Layer 3 of a small transformer language model trained on English Wikipedia (8 layers, counted from 0, width 128). Numbers have three digits each and are written without spaces.
A neuron adds its activation times its output weights to the MLP's output. To switch it off is to set its activation to zero at one token and run the rest of the model.

Output weights of the MLP neurons that the questions are about. A number n stands for (n - 500) times 0.0017.
n30: 366506518456537437471470425365586441647409300426479375535497464317626545531415457541572562543573512568378615604582273362470500471348422549629423497524531441550396510535783363634497451435360581308300461409611673476680428390480416463544653432449616581705578607245546522283458599585497515576517532589447436527418491557500622527386503755538516631358364392569449377413494488345546284286550
n54: 306472393632494543569476630371516386552646403436414364516404290490656567565590466440526317393330484428461563406478460500539363690490463521435572474484747453545519420361476525366514560528336555531404541500379350546358469532461475408357383441389473520629503505639533589557486587534570305264569472560558552634439523515596448593643360510485466579552497597326509531516532527354619671483517
n58: 423611438574466364430448503381580605748383320490436573415710548418475622679586531421378490504531389532277454658546383460500440579633390603621436345500341527523583606676522412372554739550512416726375388487563294594476558441534555331478453548497661246577546671305500367511464678357563500490303483264570251628509372552407493455381575447504651341523432712500515555516725480694534688476524
n71: 562541515303444512453422556584426444433503571574354603365461629339450500522706359702358620523674267429619393593687497549519541554579432596184373351470428512634408541475547478500346567519561471591694590579441485615505380503552376395486437538400602435491275384675355410463527453646454574383471478535538648466523520460732613533590462465545407574331482361687429370590590473544535366550528
n76: 543370424417693492403481428514434555606529363489352506446536508505343359638476521354448466604494475590564426472359317325592548494567484593495424325520481477400355535494494526541599428585503348458540458595651422369689485392476521619559660508545511428578639450224409412442288540422566511631455462371565444503435444487379469465475588281516550292475581599555597488633420455623585244636612
n80: 525496369408461339310688408653497540525526496551713566450430588468360474592460585344446378519661383328318552554521398375338663511484523576366493637606379479656648612411337546520700432412437335500390375520367772586441414419399465384458368480486483632327719547473615616409700542558514292460273547518322263618587556526578712557272520513500246729654497640525508241469478694518444500493397
n116: 788465346332493405490361380534500690680548264557266695408646379513722409412626484438500611526553411523562784339424726397588438331661622487377709600510554486469460354461440219483709559580419431586461490503526582446479606372516684569618350560514560667423471426436531441436490584485775507461487646421397480404312702513446593540614377536558672387707531597409485664470525455601422454518388
n121: 493559644607493450507507567359616455436729587321433561493730486563524492430118520697433485637213532454552560398305368453500400466566592657419469392354735183364350572522618463426415537369350508220411394431538282365465504355561583223440335381586641485573562408484355387583421614560533529541466702290594377687531493393475377580246585606370515603372514431570300680507515496449391342522390
n133: 567577490456507549471393412681535516275623573494423420418479448594554567358548537396629577529524461619258436810566610656506610493594621344484525630617752570540446423534414557336391268510601664378459333525519621513550367430652357483496651398611655483547482581402563437752477443390393473285645691510535678625538716414461296538513472481467410707608569530476431394616458484567372971639483
n143: 561425596549404324530531410492409420518579397539572446495633386380593575404497537435325511319500559492487577398503405543493397358440610352417593590475198546592445551538398477572520448672454497581546597313373461433576421449383411320456673629545481464532633506699551374512463480216403474477484333509434618415514597518508523423675355527656465731511536374633585679458533463474492362503494
n175: 471599503446381494440550539457521652365582386378313477500613580436618613535434544494565671598481428531369398629425661437497599451566598622394403453503888364647418563390476641659300518287327500500693581389578628379539597693491286424378298430547644470586547626727566570589310494608459503565471445660476598481461536605531553470417461452391706597509509393631389572515408434554663695548516
n192: 482174647287522433465450379521486323496433388493483281586626754427452557551617645579519605508738439287497393511522391428560449234487508439568458298585391373324371468655653526563722454304429553527585305545417571447369389367608480681321566211642532477145523496413250493426667489468395566467443496653552527267417643467525504469437351500448448275461472410537580306525485446646714597397343
n224: 520586506600420452472529530481677642449524461456322326578389554458597562320569448693544313370483419456748474570438408448425344602569670417390346469394632533596651471530635553503356646461538597572557431484481568449613476210374485635486493453539532541666423436614579576422587550413487526281302456554528334883541262512532500588557534685606531618709561411433237449538449692440598642637520
n234: 562676500698522472476599459461479528436675446482430432479454694795476427500417785579582569512448211647342472285417613338405524481414620360415597382514621565335702520418445725395589604453542340393268513541569215464497623401483540442504574563351412500562831732551435609551664614392467500567655429395444623593548531694672691559567541626447312575518475366507249437422625284401656748596562
n274: 637390435754483307541423600394449519479451414586452233603406625732377281447440497544480490366446487513488566337474322493471444548659638565439494589639496477703443606439383550669598771464447510300356521625462513542623591462500533526388489604487286545413524481500493754379234560704454321554466304442393559487578550527688611446558596581493544453574371454457674568516583497350651077618550
n301: 624497497462390424568500403444612647542516299326408419526435563615409568693455789426399527372538544635484506388517581581545465422475455506602295500603576432383552470684625528605535699415616432612663512481387420683392423461637450626268511507370662489514525464496585483371276572432630473713532703353513558493669484735553487448427742596504525533650750694455358472854386416462366438368383

Each question names a token from some text and the token that comes next. It shows the activations a of the neurons there, in the order above. A number n stands for (n - 500) times 0.021.

Then comes g, the gradient of the next token's log-probability with respect to the MLP's output, scaled to length 1. A neuron's effect is roughly proportional to its activation times (output weights . g). A number n stands for (n - 500) times 0.00073.

"unning", then " contin"
a: 578504497500576481502494495501500467520471500502
g: 531469526581678396359809570658331484462218538659639587459644647648405404562504618475644607408533659470706536561463340544535449576313560534623743145449305490550323419418259503302687424724644378476294507492654351528508394474469370470624420466389618462655549575545403352401525628587643560451532605491296515548659227587451598514324556483726620552454538469749521319485480484372421510561574
Which neuron, switched off, lowers the next token's probability most? n76

" air", then "c"
a: 497446509501500500542503497499500504502492500499
g: 522607583469412454659384479514627473388489357604537406455336476627680696628611473680687632435355396824683567396524523636814567449554674339527531379351470501580537524461339447458436453581635373487900323471423404518459390504552523512479276581671633330423403354715617437375504474740434529541544441575399760540525571389524615349515413459467689428655735452538303507451460395365829506431510
Which neuron, switched off, raises the next token's probability most? n54

"eg", then "ret"
a: 494516500504515497512487487509503350497514501487
g: 692506372279514471515500588422473386563438430380582503439703546442486489577364587432515375467643712430388770651490571429515507590365715275745345437473517454334411577661504714366535524600449511684525417717657430558443715494458493467454461658798547375512452527634435215560618486466578391400647625599606557347345343580897888584595667549467545590461605526589590566427478413466567435528681
Which neuron, switched off, raises the next token's probability most? n192

"4", then "\n"
a: 552496503516499491500503171502512504484503497484
g: 503413607614474319730474383546426532500785528780463318372349497117545553635629485391610615626465415377376347553515414294373611475464728411355575254419515483290563582692497662436504638378266440327623498662560533292641546456247613370570579395407399727495366540631634440395625457489598441474528503516219408354470535545517452435330349596483496556473607451420341545332515400513457400347602
Which neuron, switched off, lowers the next token's probability most? n133

"ang", then "ston"
a: 500498491512503513510532495505482489501498505493
g: 301787573689469432619642411832420538502344522551602513315544510428584599429628276394475464572488724486664684581437423267640623522510459234590724474391415467506430582398567434455424844297640376572472577531574559359532751548408405503464347390439667322479622378538430459344310418608444387372540398632350618583443644565668468799593482468663561412549444424651262464524455534581516534510393
Which neuron, switched off, raises the next token's probability most? n175

"ust", then " An"
a: 495500497504500501513496499495491498386484528498
g: 368615287416631579450524753571248433527535659623769379356649315215650563456521589629258389425333480302608506500458442683592537458290633499420288594542450316636354356497506526350402584526341257586586482752561609520524727540471481511428325507576452494373549308533363533538560542437512535655572425481629456382620597490446553450671487657356521379623360678487611618629371537768659641417377
Which two neurons, each switched off alone, lower its probability most, in order? n224, n234

" Per", then "iod"
a: 505493501525502482496534504499481499499497486479
g: 510607497536408515610562354467408513699582579459563691584556611556358288429496498554620570633634444436254546603515387688565609613433397231536299454280525493508524580453300532449571333495334478409595506401243468659531445244561207353671499521186398537392524616309399351443345504718536653591585498388542524584551437636743425722683328356475508566492681658326281654617571480638471540445441
Which neuron, switched off, lowers the next token's probability most? n71

"0", then ","
a: 504499515477508494506514475496507486496501500508
g: 485400746333658397570517458478603638626555537199365335523590531523451503843406456468368593480432452319289357538467570638433493531446437592251570381739560584648677679407551421657322695401743307533431437669593289614478569498475565516562371419411623347444576301412471584634487666436638495513268671585542331397793486483475599610720620475560715453323555526480443401515442360629538407533487
Which two neurons, each switched off alone, lower its probability most, in order? n58, n133

" w", then "a"
a: 508516503520508498490500507500500496494494501514
g: 340376485553513433627578467440445259649442380690611483663398645409520380523553563525504442528664525512366349519372462597577278408553520574455482652767486664653748570433388552573463607513388565401577465634365302690508389457304741334439362567209657549645446617455602721603514754496455544654423571432488393319565409348612572360425496527346385573702621614545195354658478444467716519413751
Which two neurons, each switched off alone, lower its probability most, in order? n301, n54

"\",", then " \""
a: 493520498552508487503497496509491512501485501527
g: 444393455637545593524446630583481359365412704463314553586135389390473541630804255369357338380640741660597533568472510521401637439539558727429540552616529312507571703664594561571448433565415439528455167386367665561411724394657528644459511532381436704547538367577514512544330495398640403546440478373465566447405540562584594451369506568576524344592593419232335590599542203272457399399596
Which neuron, switched off, lowers the next token's probability most? n301

"lect", then "ions"
a: 473512495503518510493499504501500513508620514508
g: 517238538552548658493490485347351243557549521713494450647505503684485523537453625356659422503406424644650537377422586392540418369642722413246492403333409454430366610480511637462628706454546265246472379523477494399519484388403559438456537417660306764972377448617477513521392475540563582542446479583729408770345519253548453551443371716598429571348658452571397619546593531486421512471338
Which neuron, switched off, lowers the next token's probability most? n234

"ur", then "ham"
a: 514503470544499517501508471499499525608484532507
g: 544756524617505528354550388484631493566433348521490412420493549413737585620709493384391520359649841447614606373227362614601385566612687425473442564417591399524422474608458518420465731649462498526429516345499453545574493503535495491629285310692562628622542594530695491350480453693663370647830594396187287613446582470396477418362295488333524309611477347589629294265469555514396573486520
Which neuron, switched off, lowers the next token's probability most? n224

"o", then ")"
a: 502518474497499501475510504503505507501498512540
g: 518592566596318388794641433482520266631568622530700229330366625465450395670472675337393740361569545669535592470427693635674380380647538536469622407545470484450394231526556487486617508588702508487620666496641427432519459492600440681305377335505541557518611285474299621594428542592528418395572523361515558561310111791452470558373513473472552405517582418436408443287615370696570521627527
Which neuron, switched off, lowers the next token's probability most? n301

"E", then "x"
a: 483507482530498508484498502519498498498521489498
g: 515607590521391648590456347506374406411376475319614274383735579692584374351542320534683354606591449635458547478680468603590330460450420411609665486731488664498532395742453519475355731660402442537809490594685511384490527378473381596379567429391402496649440387399476365443595342709580458499593704511270597542340454465565453417361670400205552491437417377389381363438294398533380502520184
Which neuron, switched off, lowers the next token's probability most? n58

"ood", then " Mar"
a: 495485491502665501488502498490442507500519515510
g: 388525542392626441631513448562413284648584609525703352471430462646504383502526794305370472524483434424494260469495492533376483265546480595581825287602377276472697604635522309423526630605543467472396535505540662687393646525322857260431593260462300575492502566629466655573342380283465488569511394581594536246571512407654421349597487457616625540398436521619741455544520564403595586429366
Which neuron, switched off, lowers the next token's probability most? n175

"ter", then " sol"
a: 477486494523492519498502492535492475505492497504
g: 594507400374470470319686655548496524472317601404518567440367741605478463540539599452683434472487559494382533594487451391658640295728374688407680699648534457573076506486641417540651360812742338409370610447436353613517354373643572497552663479647503522450368594464404646504501295490450372551253520547571373474666419651656547344374521507613411469202480585465293645555522493443533423519298
Which neuron, switched off, lowers the next token's probability most? n80

"p", then "aid"
a: 487511494514530496500507514507497495504497518504
g: 654515562520521630394466362328664707459714569500375490546631520355609645567638460403645832562566467652396752587442479406402435488686411496429354529604732567617419322656433361450507640558589563434366491379439391394587280543659513528502609443528664430513424271527619743685428460690599499593417475404611658307566512609271510244475592646411344355659460582405556372493704416448258501405253
Which neuron, switched off, lowers the next token's probability most? n133

" with", then " a"
a: 490332493518486500515490479500501500505486527508
g: 665673373310553456526519383468433469455321549394387250490474436690540528584468356205590442484533380530433538515620698319786474419684563427382408514408401441521429519426337480369332751543569417179331448690660424287252472511587650462406441506616321360568419452459574605551347681775553607545473554544498387316608447368764558441577489649526334625248577594447605449438311617494600451442562
Which neuron, switched off, lowers the next token's probability most? n274

"N", then "ing"
a: 464510488503493503502504491502508497504490492493
g: 517615469575519458181317655377431362479676323656483590284545604663281329636564792408552459175606524553525422582557485630438634521572593380410451689645430686554421496610532593370411666324331706330560651526520435523510397545427405437455516682420309633360361491477542653557404312472445435735452684489453483453655585288416301551736508390392623454435710380453621499656458576632442388573464
Which neuron, switched off, lowers the next token's probability most? n30

",", then " as"
a: 503505520491506501496502508511413509501486506482
g: 389402508562536710380745622571512390616692430354351320529497533386259338621699568457572329502517395476372791473345495668642564525324560552706581322483361537491716553450301415482469443641671628577551541406506699547480393395573389412541741226414454416575468621636608385547484509455568270534536394404563288636657525391551622527416361528458400183293498466384231614553571460624614415579585
Which two neurons, each switched off alone, lower its probability most, in order? n175, n58

" up", then " his"
a: 508299504496528511504513497499493512504506515508
g: 665555378559756430597397524637183609318628385549481619432545352435361448511452704441226588469653526314606341296647550549500595543356537626690482423546466364371601696659561753411556630554124392738404374468555572209627401364415500434535610477493691481566360439536446546442582551431525414504612462610618600447464642384579496465504591500518362615842470485594402467583470438652467656471712
Which neuron, switched off, lowers the next token's probability most? n54

"uk", then "u"
a: 501498505461483501514716499502476499503485399502
g: 356782444400664775521513512475491579609309553587548371584639538353793538666367398411508638565525480455415367764397439517437624637435510480534535321426512447569622472353590527653529416363341332462547628537259303236440430608572433950280466491390513510468533464216485264542348519373495562448421604478487659557443366589300366581481430619430434363401660493520551318357355437439535556374512
Which neuron, switched off, lowers the next token's probability most? n274

" offic", then "ers"
a: 495448493504500502641508476504502499512491473489
g: 621419423872770491660377567410550662570505567380256688598578625463397468376550464510683249562467546489230417748609615542395651477653506621474630588566398389428462626710586499562560492563340642598601449528643634599581436471475375711472529407501377611539436556435440497355574553440500310472468534380506296543498708374530311480493382858563566448665382563611672475340489762554662473695364
Which neuron, switched off, lowers the next token's probability most? n116

" the", then " Congress"
a: 500507511509503500500496508491509506498499486494
g: 760368567660669546675457711512638338183582416653509615486546262468647477601493918405618436599355581439356375300383439539271608353362446466346532609464366369369526493184660467520454617503347501439369397637542459502543542524382429497392536465538486787478553531640578601466382562478521298616599621521731614431345466542444347610496646426530459375305613459664479506327547615469364438406403
Which neuron, switched off, raises the next token's probability most? n58

"ach", then "in"
a: 479511502494460491490504505487501503476491499596
g: 446492863682523236381322492592470508387559581403360626380603697449538469576762642566451516621707463583609389430401476663471506468724704379388607335352467432607704575439478677320770591762429565527552455658491509455508489347505438471704326696554415520687528518449530350430463431608388449515543741232421509328684577437701689362603515558497376653555513574499275430544518451464362491438571
Which neuron, switched off, lowers the next token's probability most? n301

" is", then " not"
a: 509443500499503506506501512501496500508511534485
g: 415512531426630498651473581435649355513496588484380418599640361486371543490691359586457461555527256546283740432386629637612445346349454371467674423331601169303216587426504583570389341792309432593347168740512554308399535566472444615661501460663326534413635513593536446337573560368436745341381581516345706513529650576434558567413632459575414389419480460426449625610588522577469490663507
Which neuron, switched off, lowers the next token's probability most? n301

"rick", then " or"
a: 477500495504496518491503489530475516500500509478
g: 458466414557259637359463286610495574512433375108669572467248590656458524419563378378550414549418532563477590553264533549499394454374422562532387405408547489371582380509519488539394507499685491154516369559765441244468613470788430525336602449501613470505652472324384558420608488735466511645304505445685504561458487385535628820684560423342646455368370417665632604459439376396386367676464
Which neuron, switched off, raises the next token's probability most? n143